Layer 11 of a small transformer language model trained on English Wikipedia (15 layers, counted from 0, width 128).
A neuron adds its activation times its output weights to the MLP's output. To switch it off is to set its activation to zero at one token and run the rest of the model.

Output weights of the MLP neurons that the questions are about. A number n stands for (n - 500) times 0.00077.
n40: 504,528,599,417,530,525,391,398,432,431,265,504,474,687,489,726,361,554,362,267,669,447,346,593,698,774,643,557,592,579,542,383,240,492,658,705,773,471,382,608,344,468,701,456,554,562,450,481,626,636,545,351,442,523,546,350,667,372,295,613,379,548,500,496,294,607,851,459,340,422,366,459,583,788,496,496,625,412,267,562,500,450,539,568,668,618,465,410,617,511,429,668,493,466,676,638,331,533,594,400,668,489,507,511,365,485,367,271,477,791,363,527,601,430,447,649,388,615,369,538,720,330,529,417,594,440,392,415
n56: 302,459,391,497,420,520,468,378,563,480,380,531,444,351,679,519,537,695,514,458,577,599,595,227,581,491,660,361,518,386,556,507,332,503,862,608,656,494,533,478,480,525,544,582,488,533,517,515,403,398,562,446,653,371,405,514,503,644,525,475,465,334,553,601,388,389,389,641,411,368,546,497,403,646,578,427,401,411,572,402,395,424,591,329,444,401,387,384,407,622,565,321,418,485,397,411,473,445,394,452,448,464,395,334,528,463,506,363,482,606,576,711,655,519,664,600,565,673,488,469,497,530,667,458,652,605,466,423
n77: 441,275,662,399,566,403,474,426,472,485,454,579,415,468,467,519,561,476,444,400,384,451,394,537,575,548,578,543,602,497,506,429,567,582,565,545,613,449,409,494,666,452,512,283,610,653,538,515,812,525,341,587,358,423,383,602,639,426,456,394,503,305,195,561,606,527,565,385,388,651,388,476,398,425,437,493,560,477,352,383,423,621,397,657,521,336,494,454,607,549,497,666,551,380,515,622,566,395,500,573,551,421,407,356,480,423,629,742,553,626,559,573,462,395,425,272,582,578,421,469,630,381,623,451,457,604,443,371
n83: 412,583,468,540,438,449,378,439,519,262,591,367,338,450,445,732,626,552,637,558,560,436,732,694,270,433,552,510,500,548,719,552,406,615,744,426,500,650,418,532,463,374,534,276,555,506,634,478,336,481,469,574,509,376,565,611,363,440,445,491,481,648,621,387,467,485,688,556,422,512,404,562,587,790,609,460,442,618,307,24,389,619,563,487,375,363,536,519,461,629,697,575,488,576,581,477,413,478,476,551,528,494,413,432,664,454,303,538,602,504,488,507,597,582,461,474,287,570,545,429,490,623,349,525,277,574,568,549
n90: 423,447,372,715,479,373,585,490,580,559,420,640,536,385,382,455,667,479,629,365,557,253,276,396,328,311,451,380,459,449,432,468,464,550,626,402,364,549,490,760,462,606,216,485,283,487,412,333,500,381,396,408,476,792,617,572,697,482,559,428,437,654,593,604,538,314,355,603,500,380,504,560,610,197,551,655,367,339,269,670,482,493,364,688,443,616,629,457,381,500,610,555,232,446,551,588,691,591,503,544,745,482,644,377,537,528,272,511,718,611,457,399,607,478,456,658,647,527,603,507,540,614,549,529,625,473,537,467
n253: 589,548,354,550,625,481,457,520,535,528,489,598,383,508,436,443,426,497,386,518,336,445,641,557,455,534,528,602,558,415,619,411,503,657,551,511,353,559,636,340,411,379,472,634,544,585,443,558,482,509,689,505,497,541,422,596,603,488,340,474,472,331,455,532,442,514,347,435,586,520,623,497,379,676,419,460,604,430,263,385,239,462,391,486,483,552,595,520,579,426,331,547,610,428,481,559,479,472,533,557,466,506,644,559,473,333,379,581,523,536,658,165,517,527,770,443,566,339,559,636,471,487,534,491,509,629,378,580
n258: 511,489,521,415,860,480,545,466,621,520,562,532,507,417,466,515,717,443,704,479,717,344,579,448,452,589,418,411,521,397,612,566,497,297,395,462,647,551,613,549,435,478,434,519,554,286,470,705,561,570,538,454,629,373,503,433,599,468,656,709,345,654,435,535,520,400,377,593,302,666,622,552,503,489,439,95,401,448,463,685,376,440,367,786,476,454,457,507,410,797,340,593,362,465,523,417,181,579,577,503,531,476,682,527,520,497,579,556,678,236,423,456,442,383,457,408,591,537,309,608,567,449,421,670,602,649,377,554
n270: 457,431,683,525,591,401,516,593,530,543,599,489,365,614,379,332,657,635,379,201,430,860,342,427,772,711,393,586,757,472,846,700,398,492,552,500,481,396,405,541,671,659,445,403,455,497,552,418,549,522,606,368,745,459,623,598,719,345,432,473,612,299,580,379,493,478,457,638,427,598,481,329,655,579,317,688,539,455,581,339,311,486,651,315,317,537,334,647,417,251,511,465,475,404,647,413,673,464,486,566,432,588,486,575,465,496,610,566,489,605,477,489,518,565,423,381,566,566,583,372,563,350,630,352,724,359,602,640
n312: 384,653,361,362,563,451,774,367,551,451,574,526,453,512,466,586,524,638,475,558,348,500,601,383,410,432,621,732,344,455,859,595,594,391,377,413,350,540,447,385,383,537,374,550,402,477,506,596,393,427,453,479,454,484,408,494,497,481,461,332,512,329,296,665,653,562,382,541,610,610,584,453,524,831,662,600,491,512,477,49,583,347,393,468,601,407,435,608,488,661,478,494,547,442,370,396,396,509,527,395,546,538,453,329,322,626,550,516,542,710,625,480,546,398,530,430,313,456,500,484,721,540,708,522,570,331,477,372
n349: 447,571,522,476,591,398,603,462,715,229,520,409,394,480,445,699,362,613,517,608,351,579,602,578,576,469,576,446,612,368,373,512,602,390,319,535,504,448,664,457,356,306,563,654,635,421,483,514,395,415,532,416,729,493,447,416,584,514,372,328,663,448,364,779,401,437,360,437,370,598,478,682,592,679,300,207,407,294,515,700,371,416,597,443,549,414,296,560,450,556,532,473,486,289,659,536,565,361,384,376,722,391,698,566,382,572,460,418,500,540,383,677,466,375,500,600,366,511,566,682,690,674,632,343,727,632,526,409
n370: 477,567,485,410,530,659,500,565,506,573,587,398,338,432,491,600,425,474,412,537,560,448,361,557,565,629,315,515,479,552,420,493,659,516,139,471,506,332,447,534,608,471,560,638,441,550,486,518,515,339,530,526,567,497,500,333,517,385,581,470,592,524,650,286,581,435,532,426,497,551,555,318,520,754,526,486,344,681,653,472,375,517,370,776,485,476,497,609,623,488,428,443,420,430,589,503,342,441,433,506,612,401,515,521,431,588,268,470,448,493,291,516,573,632,500,459,509,430,599,741,537,317,689,536,482,375,472,248
n373: 627,670,504,424,493,552,213,622,456,618,436,566,571,446,542,783,285,486,545,507,439,536,691,471,458,371,448,485,600,473,480,420,500,223,626,595,636,650,752,573,444,364,358,371,824,298,429,438,537,572,404,429,555,579,523,582,547,529,356,736,532,339,441,532,486,359,595,302,507,599,529,429,383,665,488,312,273,446,519,467,692,439,387,413,579,507,342,532,643,686,472,476,486,337,483,610,361,286,686,296,658,507,753,367,442,458,403,453,627,455,366,515,420,317,327,372,511,401,504,368,634,565,577,399,482,538,356,570
n382: 440,617,355,760,563,333,808,249,484,205,489,492,543,328,535,529,557,359,577,617,460,256,553,398,268,693,488,564,389,451,187,390,653,555,458,426,338,438,526,456,577,504,347,433,549,581,377,460,642,500,472,560,316,456,596,349,784,408,271,453,298,523,352,800,622,368,378,653,504,570,650,476,557,536,436,348,396,315,370,392,544,680,604,655,670,364,622,330,489,520,614,575,290,244,447,403,674,407,443,538,531,472,562,581,778,481,452,631,616,514,761,368,565,438,609,670,468,471,320,610,436,327,710,388,575,483,288,443
n474: 506,604,488,584,607,523,545,442,539,485,629,608,360,554,523,631,520,633,500,381,341,518,485,398,556,444,640,345,503,511,709,493,557,786,558,456,558,597,583,419,637,494,485,408,574,608,302,376,598,434,551,463,546,434,310,437,483,666,531,508,388,424,375,461,506,532,535,781,560,411,552,485,483,344,789,350,573,469,481,495,430,418,308,560,643,721,349,368,472,631,423,500,494,473,563,522,515,418,523,577,374,476,456,594,566,369,480,347,424,435,601,409,500,422,500,585,374,313,726,641,430,511,674,554,584,516,389,540
n484: 516,584,536,612,623,392,173,353,488,400,564,308,468,455,434,669,494,549,644,551,701,536,515,353,480,615,494,512,588,489,422,487,532,433,516,630,579,425,445,605,534,637,612,503,658,426,508,464,506,577,532,508,469,518,459,565,626,345,528,492,634,596,543,473,571,538,636,602,379,497,533,479,491,505,664,500,604,564,422,349,497,592,403,336,349,425,360,583,315,429,571,683,654,503,565,795,464,714,580,511,552,527,343,387,508,529,597,553,362,673,454,580,449,343,508,441,485,375,463,594,509,551,541,410,527,579,457,720
n494: 454,481,547,493,570,250,408,340,504,524,527,474,256,379,396,274,405,555,434,631,568,590,303,521,570,580,486,410,778,751,554,322,419,343,362,535,405,486,427,437,569,523,528,379,394,754,463,511,591,629,646,524,503,529,513,442,594,360,603,497,692,804,393,251,500,577,846,553,634,521,449,500,551,566,423,558,587,754,692,578,640,534,673,461,386,406,332,589,588,571,596,615,658,601,565,558,416,563,640,473,389,450,472,388,554,303,316,500,420,292,598,463,521,496,341,429,422,474,305,518,486,665,392,529,496,637,390,408

Each question names a token from some text and the token that comes next. It shows the activations a of the neurons there, in the order above. A number n stands for (n - 500) times 0.0076.

Then comes g, the gradient of the next token's log-probability with respect to the MLP's output, scaled to length 1. A neuron's effect is roughly proportional to its activation times (output weights . g). A number n stands for (n - 500) times 0.00082.

"t", then "elec"
a: 487,485,480,490,499,577,512,499,511,492,488,516,499,489,598,495
g: 517,594,250,620,537,541,123,500,381,561,547,655,357,807,348,425,524,554,302,483,442,515,429,483,400,621,534,367,543,463,502,441,600,381,350,580,456,315,444,411,493,484,593,569,461,590,628,528,431,493,520,595,556,565,328,398,596,567,707,482,449,533,496,594,462,396,415,390,667,615,610,652,596,441,438,432,419,512,586,459,447,644,544,527,514,516,601,516,442,693,373,556,570,501,504,469,392,460,737,577,574,536,334,753,482,588,386,364,587,418,541,525,480,502,582,535,502,487,401,535,393,284,365,459,295,766,516,581
Switching off which neuron hurts the next token most? n253

"circumstances", then "."
a: 481,494,498,775,530,558,715,496,495,496,485,661,491,488,495,500
g: 654,652,456,308,546,248,585,398,659,567,462,509,319,507,586,601,458,481,414,491,343,588,512,408,421,478,544,489,610,378,477,326,516,454,626,390,477,694,373,420,557,439,403,474,620,625,494,522,570,507,456,453,660,443,382,342,414,568,551,626,532,599,546,498,551,712,584,255,535,631,504,520,477,476,576,589,308,435,362,483,265,710,420,570,609,693,604,307,544,552,569,480,513,443,623,516,389,348,521,525,466,488,416,316,671,560,434,434,476,539,431,711,375,538,467,513,646,627,498,265,588,588,419,516,500,730,604,281
Switching off which neuron hurts the next token most? n83

"(", then "11"
a: 499,513,483,508,485,496,478,500,478,492,478,483,498,478,478,495
g: 477,405,502,271,424,728,610,537,648,543,637,556,382,572,535,533,532,539,427,793,515,473,531,467,412,424,547,381,642,475,454,358,857,699,513,393,578,500,639,457,608,412,414,550,539,525,481,732,528,326,382,589,541,640,476,524,447,639,422,460,395,331,495,389,467,748,320,698,577,499,553,530,458,417,768,392,365,439,443,563,356,319,384,583,501,468,552,532,411,499,376,527,616,532,380,575,393,432,405,501,574,358,561,522,658,325,536,576,463,302,442,440,543,412,623,499,435,309,547,570,514,491,523,555,516,536,407,377
Which neuron, switched off, raises the next token's probability most? n474

"CBS ", then "t"
a: 480,482,478,489,478,495,479,478,497,588,480,504,500,484,507,478
g: 358,690,562,485,508,426,772,373,600,357,532,448,600,407,539,635,410,436,561,548,545,387,699,478,389,452,634,582,388,443,417,428,485,462,415,496,592,398,480,426,497,493,480,160,474,612,686,449,448,606,705,411,547,385,437,626,448,643,420,457,412,678,268,670,549,634,409,539,307,480,634,492,401,515,437,379,451,528,469,451,382,491,545,588,524,393,390,612,609,444,330,580,644,455,614,462,537,393,369,660,403,405,585,468,722,373,603,389,459,440,650,547,566,450,364,544,763,497,682,475,493,506,371,653,420,573,608,437
Switching off which neuron hurts the next token most? n349

"| ", then "16"
a: 499,480,478,478,489,479,544,500,482,491,488,521,478,478,485,492
g: 605,423,567,276,524,545,592,499,508,656,584,503,446,537,459,478,629,518,451,697,389,502,449,508,589,519,396,244,553,560,535,429,678,616,461,498,547,478,456,419,779,310,458,641,637,591,555,476,408,494,306,513,671,642,440,526,434,627,455,445,232,500,486,418,488,649,292,690,499,510,541,471,472,378,680,301,394,526,361,538,274,345,496,711,614,526,491,540,335,588,405,356,602,418,478,521,414,502,371,477,663,505,485,618,580,536,575,508,495,295,426,368,453,498,697,566,447,307,482,667,583,462,604,679,419,558,419,487
Switching off which neuron hurts the next token most? n258

"was ", then "friends "
a: 478,579,562,578,488,482,496,484,586,493,487,503,539,481,489,491
g: 381,312,501,444,686,526,408,628,329,619,390,407,578,382,618,495,435,526,567,405,369,478,496,405,652,542,485,412,412,496,558,475,465,554,435,319,362,425,586,562,560,673,719,393,553,481,303,384,497,384,388,537,694,471,550,610,388,373,521,368,752,542,541,426,466,569,386,541,426,563,562,537,684,441,578,536,567,565,495,447,501,402,702,401,484,634,647,502,688,409,556,542,359,605,345,649,507,750,511,233,373,595,376,424,346,533,512,655,571,489,464,622,598,450,575,450,495,739,636,485,583,312,477,390,481,327,428,591
Which neuron, switched off, raises the next token's probability most? n382

"term ", then "to "
a: 535,480,492,489,486,495,497,480,530,478,501,628,499,479,566,481
g: 543,482,494,462,418,502,669,409,559,511,468,531,434,509,413,509,298,564,522,598,396,277,497,554,512,557,566,544,537,593,535,548,530,333,471,599,416,495,391,453,807,312,538,353,588,460,522,513,552,644,603,597,546,610,693,499,487,382,525,499,442,291,551,766,618,338,576,612,342,636,453,432,372,585,629,319,499,614,503,489,604,422,458,350,497,495,376,448,535,558,450,542,342,443,330,442,444,318,674,510,489,375,504,343,531,384,572,263,546,754,506,653,457,543,450,540,408,286,451,437,635,711,663,587,602,439,421,715
Switching off which neuron hurts the next token most? n373

"fall", then "acy "
a: 487,494,495,485,478,478,618,499,495,493,560,503,494,497,497,510
g: 477,573,542,458,363,583,247,437,478,524,507,429,561,515,597,513,450,386,397,479,526,577,481,464,551,537,365,467,446,304,448,564,326,550,610,559,344,543,457,425,395,540,645,630,347,459,536,375,334,342,331,527,379,379,471,562,353,462,430,563,563,537,363,494,593,586,630,412,630,437,339,494,369,639,475,495,734,539,486,581,522,537,501,621,414,688,789,572,515,262,432,528,576,422,442,553,568,564,593,532,575,327,266,462,524,474,705,548,479,621,418,492,554,554,497,454,649,775,791,274,506,556,499,683,533,683,523,433
Which neuron, switched off, raises the next token's probability most? n258

"merely ", then "wrong"
a: 543,483,590,641,478,488,497,478,507,490,482,504,495,478,482,480
g: 386,561,364,441,267,497,451,423,643,440,626,449,598,439,440,756,493,464,596,622,647,367,295,371,399,549,543,548,531,365,532,610,470,277,452,491,482,306,648,130,412,576,303,585,623,649,489,595,555,574,530,463,384,485,620,375,600,509,727,462,338,518,407,371,433,547,549,495,384,515,494,343,613,545,403,523,485,449,427,488,519,420,588,498,789,501,665,672,470,568,565,426,534,599,555,453,627,335,513,649,640,350,520,634,490,562,593,522,348,552,505,474,398,384,450,661,580,628,501,532,414,569,524,564,584,332,471,461
Which neuron, switched off, raises the next token's probability most? n83

"- ", then "2"
a: 498,478,485,492,485,498,487,500,485,487,482,481,495,563,478,488
g: 623,459,514,333,542,507,729,463,678,604,753,492,494,535,440,629,637,534,440,654,512,402,542,418,628,495,576,355,586,483,565,395,603,610,485,319,334,440,485,502,773,403,391,682,620,584,477,485,465,534,351,447,558,644,476,631,427,502,455,445,457,516,571,607,371,614,283,492,627,379,362,473,414,431,589,363,500,554,334,481,366,382,396,439,475,609,598,397,505,584,341,556,402,438,776,400,400,355,359,544,269,504,683,540,623,590,551,477,570,465,410,419,390,374,401,675,542,311,487,574,478,599,674,598,555,558,376,417
Switching off which neuron hurts the next token most? n474

"| ", then "Chinese "
a: 495,489,495,487,499,495,510,493,478,497,532,539,495,527,481,590
g: 441,581,465,543,452,499,473,528,333,644,426,554,644,685,525,625,370,225,691,472,426,551,483,610,566,379,618,443,443,584,535,601,327,712,432,404,502,636,408,445,581,375,396,352,548,538,529,500,763,539,420,488,654,529,536,391,380,487,456,384,547,311,357,417,476,473,320,508,379,614,412,606,763,428,413,373,338,637,583,370,599,537,493,562,573,357,521,610,524,613,513,336,648,443,346,594,554,501,406,336,474,512,640,566,422,656,337,552,528,540,475,491,596,435,359,519,566,793,605,474,486,558,392,651,612,449,472,324
Which neuron, switched off, raises the next token's probability most? n494

"because ", then "dr"
a: 480,482,481,478,478,479,478,494,706,499,480,510,480,485,491,495
g: 525,518,457,633,303,528,435,584,591,475,547,458,275,524,404,391,512,622,649,825,514,435,545,408,549,582,585,445,349,453,661,424,416,528,295,503,418,376,309,314,617,551,303,316,356,434,471,488,324,391,568,440,523,483,618,492,639,612,281,397,378,715,485,409,384,515,691,568,514,481,490,469,407,391,277,430,523,542,542,475,463,463,389,493,713,278,595,521,567,622,604,547,603,487,590,462,526,495,387,668,574,551,321,591,504,575,512,530,613,595,492,520,679,518,399,481,790,571,500,445,689,576,514,555,510,521,481,565
Switching off which neuron hurts the next token most? n312

"even ", then "though "
a: 488,496,485,804,478,504,483,486,622,498,478,478,490,483,496,543
g: 619,647,524,636,227,693,664,426,448,537,580,667,394,372,735,677,457,600,466,608,433,476,516,394,290,576,603,456,581,417,263,538,546,606,415,205,283,672,607,532,434,560,356,504,377,535,498,480,567,482,571,346,402,525,273,756,406,571,439,506,470,558,612,338,478,505,474,526,492,478,500,501,620,553,329,496,566,644,609,466,512,596,484,595,478,531,623,522,452,325,459,435,340,492,402,494,482,500,467,395,442,489,511,623,654,519,399,441,319,378,567,549,615,430,510,535,457,576,488,546,436,630,299,549,721,663,447,431
Switching off which neuron hurts the next token most? n83

"pack", then "age"
a: 497,482,490,482,479,517,542,500,500,492,487,520,492,499,481,590
g: 741,670,500,643,379,650,552,385,611,581,561,254,373,424,363,560,413,377,451,440,571,656,537,706,578,648,382,248,656,362,565,540,373,474,460,597,474,537,424,493,485,542,656,610,486,673,402,472,592,375,537,540,641,388,375,460,558,598,525,413,490,709,412,379,476,558,466,491,639,436,422,456,534,463,506,449,586,654,624,473,485,366,572,668,373,442,588,302,652,572,461,468,501,569,318,443,520,401,635,319,522,330,500,495,441,353,557,448,472,262,422,644,530,598,448,427,272,690,548,494,502,381,469,691,491,596,436,572
Switching off which neuron hurts the next token most? n494

"Exam", then "ples"
a: 481,490,487,486,478,479,515,500,489,485,605,508,478,483,498,683
g: 384,484,450,474,714,569,437,560,602,440,362,560,590,466,363,571,508,566,527,558,445,345,610,249,509,519,415,620,363,487,500,458,656,664,575,210,550,445,518,561,640,432,485,443,536,358,397,530,329,410,472,537,461,578,648,487,173,592,548,526,488,562,560,507,476,503,541,707,660,383,469,649,344,410,454,349,390,576,377,562,472,497,674,474,550,516,552,477,507,483,468,449,541,178,463,704,479,540,400,319,589,473,722,579,497,494,557,479,282,621,549,403,450,473,636,657,350,716,572,643,383,658,441,630,504,542,463,458
Which neuron, switched off, raises the next token's probability most? n494

"not ", then "very "
a: 478,562,488,666,484,478,499,499,535,497,478,483,498,484,478,496
g: 589,489,708,529,521,614,559,475,473,544,437,495,345,335,409,546,524,656,603,472,568,433,488,490,647,616,557,507,255,439,503,380,658,498,343,562,582,436,627,458,473,473,347,418,644,635,525,641,393,486,499,351,448,359,535,476,412,493,530,537,509,625,432,432,585,679,413,442,604,538,628,513,566,480,364,396,338,269,234,514,422,601,465,565,584,397,637,520,356,454,324,401,298,512,522,541,611,590,405,263,290,521,658,711,562,356,591,665,578,432,469,447,499,644,557,363,661,543,394,674,452,637,644,531,701,388,413,544
Which neuron, switched off, raises the next token's probability most? n83

", ", then "even "
a: 493,570,480,478,499,499,478,495,556,493,478,480,495,478,491,496
g: 445,455,539,394,543,541,294,378,476,570,569,527,567,417,404,516,521,502,569,532,831,503,496,453,553,377,507,446,419,415,490,345,617,558,458,517,528,506,522,697,458,465,759,258,509,495,419,518,439,541,524,653,559,330,431,592,432,700,576,432,578,447,461,547,399,442,440,559,483,538,504,444,642,547,613,390,503,421,483,448,371,463,572,625,745,370,283,673,380,645,436,451,520,428,282,559,658,475,683,384,552,516,539,641,484,489,596,496,374,653,487,500,398,467,325,572,759,622,379,268,684,623,560,355,463,289,576,359
Switching off which neuron hurts the next token most? n56

"whole ", then "or "
a: 564,478,503,514,491,479,535,479,482,486,482,478,500,478,482,478
g: 599,620,520,491,657,542,582,452,378,485,507,507,552,367,530,551,379,279,531,521,850,539,502,479,490,623,484,480,657,392,508,587,457,275,574,469,501,377,396,473,537,335,618,597,560,478,502,571,438,329,412,304,650,652,472,549,508,516,453,394,328,407,456,490,499,346,504,303,289,438,547,486,359,525,331,444,618,545,559,433,642,404,370,661,502,370,454,502,438,372,673,546,557,548,507,341,367,673,525,352,485,626,711,637,526,453,690,509,653,489,296,484,430,504,687,547,451,448,416,610,460,475,673,754,575,499,514,654
Switching off which neuron hurts the next token most? n258

"on ", then "how "
a: 529,491,697,482,554,478,529,478,509,498,478,494,487,480,484,489
g: 638,445,612,570,541,510,517,384,303,508,277,476,632,579,449,461,448,711,516,490,462,481,560,313,511,566,429,514,501,669,536,509,496,323,474,561,309,541,389,457,371,608,483,300,829,683,483,717,567,591,454,588,422,489,416,502,672,443,601,321,520,543,389,417,453,498,678,560,463,490,667,727,536,491,546,358,529,545,513,489,503,466,577,679,513,524,353,557,468,612,424,308,448,518,438,558,628,455,528,357,439,462,423,255,442,400,627,437,496,703,700,452,418,253,597,475,492,515,605,354,462,404,671,429,414,386,485,669
Switching off which neuron hurts the next token most? n77

"ine ", then "when "
a: 641,483,492,484,496,486,486,499,498,488,478,481,496,490,486,495
g: 522,525,622,649,389,505,584,408,354,465,395,708,519,373,448,541,529,631,542,495,445,291,623,499,456,372,522,465,522,563,448,453,713,269,494,451,623,559,377,490,424,380,609,404,558,393,517,628,555,569,469,410,530,454,292,554,488,443,599,439,546,429,553,478,554,282,716,611,580,519,682,603,620,517,530,509,418,645,340,495,792,403,706,398,505,302,237,567,488,583,339,627,401,672,497,652,408,558,385,531,528,508,540,519,432,390,608,406,466,508,391,517,499,433,379,459,378,425,293,741,499,607,670,418,699,473,498,485
Switching off which neuron hurts the next token most? n40

"8", then ","
a: 500,478,578,499,497,480,498,530,482,495,496,499,497,479,645,489
g: 366,383,531,485,378,445,461,397,446,586,664,440,538,533,646,497,470,633,459,511,504,493,476,354,587,493,534,608,308,506,547,322,505,661,498,488,480,476,489,627,722,346,353,424,654,524,350,805,478,657,419,547,515,306,577,495,553,646,700,502,432,514,519,376,523,683,490,355,552,362,522,527,473,563,531,388,501,401,395,478,244,510,551,412,577,516,559,699,477,487,372,302,654,491,756,496,476,575,543,526,687,476,544,476,585,599,430,616,472,438,384,636,148,269,459,475,578,367,555,427,448,588,558,666,362,515,534,506
Switching off which neuron hurts the next token most? n484

"Wood ", then "in "
a: 492,505,504,479,500,479,499,496,499,575,500,500,495,478,479,500
g: 425,493,753,402,622,228,509,418,585,494,461,470,532,443,477,453,582,490,471,245,352,643,646,626,578,606,609,713,739,487,509,586,467,415,580,306,598,425,495,547,489,640,515,396,662,357,386,645,582,493,578,501,540,602,364,467,301,489,640,400,463,306,297,599,530,457,626,445,446,631,733,526,365,553,504,453,418,331,457,478,544,446,474,549,529,386,321,574,545,451,429,704,434,282,453,390,471,404,379,453,616,695,529,570,530,485,507,506,556,526,368,613,461,446,595,253,410,609,559,523,610,515,573,512,562,331,578,602
Switching off which neuron hurts the next token most? n349

"value", then ".\""
a: 491,499,495,491,501,479,781,500,500,497,498,547,484,496,493,679
g: 513,582,480,620,555,579,464,303,639,405,512,512,520,273,278,413,687,359,393,585,512,549,600,459,593,490,535,567,701,435,533,368,599,440,517,470,502,811,541,486,272,496,539,607,388,474,508,514,709,539,415,563,449,428,391,423,312,315,552,493,420,712,551,768,511,489,581,404,458,515,618,322,345,556,555,569,405,606,379,539,528,478,427,353,555,322,548,654,557,577,601,400,385,496,533,302,625,636,651,408,421,579,577,333,436,480,452,496,319,624,459,543,453,532,298,520,379,724,539,590,481,406,604,601,600,533,444,468
Switching off which neuron hurts the next token most? n258

"se ", then "the "
a: 506,482,484,483,497,478,479,480,500,483,478,492,499,478,589,480
g: 614,548,577,537,578,378,447,355,458,516,268,441,456,549,461,406,341,347,528,682,535,617,398,477,604,327,747,338,437,621,580,713,644,406,491,449,682,455,584,623,513,540,545,309,515,507,446,479,520,671,338,605,642,138,498,566,479,506,526,366,609,461,435,524,567,353,651,490,329,644,512,550,376,510,507,367,507,474,401,511,482,537,601,441,457,625,194,382,483,674,463,644,489,403,641,636,408,544,614,415,495,653,542,388,562,528,615,635,474,374,606,519,496,416,325,441,542,582,414,496,572,468,376,542,370,525,661,554
Switching off which neuron hurts the next token most? n484

"(", then "7"
a: 500,691,485,510,497,498,479,496,479,488,496,478,492,481,479,499
g: 431,549,402,707,635,382,388,562,427,438,572,502,623,432,524,548,503,628,440,310,626,507,311,513,520,497,605,334,496,367,396,378,279,366,524,683,479,348,543,413,561,559,564,489,475,550,512,378,723,433,464,487,436,446,468,557,505,366,714,660,525,547,601,615,537,547,353,500,569,471,536,727,625,400,299,549,319,237,482,549,447,396,572,610,663,457,602,625,406,594,444,391,522,686,632,513,591,328,459,239,373,355,383,427,497,587,624,434,721,565,571,576,518,584,547,681,471,428,489,434,464,632,411,496,435,510,679,410
Switching off which neuron hurts the next token most? n56

"(", then "a"
a: 500,626,486,507,489,494,500,492,478,490,486,478,491,478,478,494
g: 406,499,449,806,654,364,574,422,441,269,404,562,548,578,512,515,692,596,408,450,425,440,399,491,477,508,583,490,694,409,311,418,555,500,583,466,511,443,652,433,481,574,507,392,400,549,556,645,479,532,473,446,329,336,269,623,565,304,373,719,410,411,728,547,621,563,227,635,585,423,500,572,491,496,439,470,368,426,484,594,512,449,492,557,575,514,555,410,317,529,446,413,488,434,432,611,293,356,435,662,512,342,494,369,569,448,687,393,584,612,639,549,650,521,528,578,478,424,633,553,621,544,557,810,483,564,400,501
Switching off which neuron hurts the next token most? n56

"the ", then "last "
a: 485,478,478,494,498,482,480,495,486,492,629,483,500,587,482,481
g: 572,571,443,455,304,537,525,226,549,573,497,664,396,499,433,419,593,555,586,499,631,380,548,526,551,362,575,429,369,626,530,533,755,344,279,555,550,537,565,642,524,483,536,284,712,559,597,500,552,340,458,499,438,350,464,716,580,600,431,481,374,324,550,617,407,451,451,680,536,518,652,398,504,629,345,338,190,585,398,513,340,514,636,599,472,483,542,548,470,525,359,419,563,565,533,461,635,369,343,536,548,357,677,517,544,417,737,433,399,564,586,477,551,739,558,553,490,429,320,543,551,369,589,459,535,466,525,403
Switching off which neuron hurts the next token most? n370

"; ", then "if "
a: 488,562,479,480,482,497,486,500,711,498,514,488,489,482,500,484
g: 523,437,497,613,567,441,645,312,363,510,498,653,547,444,454,618,479,519,358,497,419,365,540,316,518,347,446,356,675,549,496,401,439,365,497,188,551,513,386,523,508,586,760,512,621,429,487,626,431,652,524,595,452,647,679,552,394,316,526,537,417,492,372,453,559,469,550,448,375,507,520,601,458,554,475,495,642,454,587,465,435,314,332,447,630,446,581,534,421,454,580,612,295,618,472,517,459,457,674,675,648,493,593,550,550,504,623,616,334,838,400,572,292,387,367,621,452,455,348,395,570,675,691,437,578,510,423,529
Switching off which neuron hurts the next token most? n312

"stitutes ", then "a "
a: 628,691,489,718,499,496,484,482,488,499,478,478,499,486,493,500
g: 660,576,414,554,587,438,697,468,461,417,398,537,638,480,545,203,443,551,450,621,597,554,660,520,526,264,645,487,348,460,397,455,568,428,549,301,515,655,665,530,472,627,422,336,514,603,444,516,462,314,462,576,575,269,382,619,704,419,320,578,598,455,317,660,459,286,260,464,533,509,348,655,401,577,606,452,497,400,565,540,593,507,407,431,521,466,416,534,559,439,449,549,477,452,488,645,446,505,415,448,472,647,728,369,586,488,593,607,574,262,709,549,618,566,527,474,652,495,516,386,508,456,406,700,401,562,492,446
Switching off which neuron hurts the next token most? n56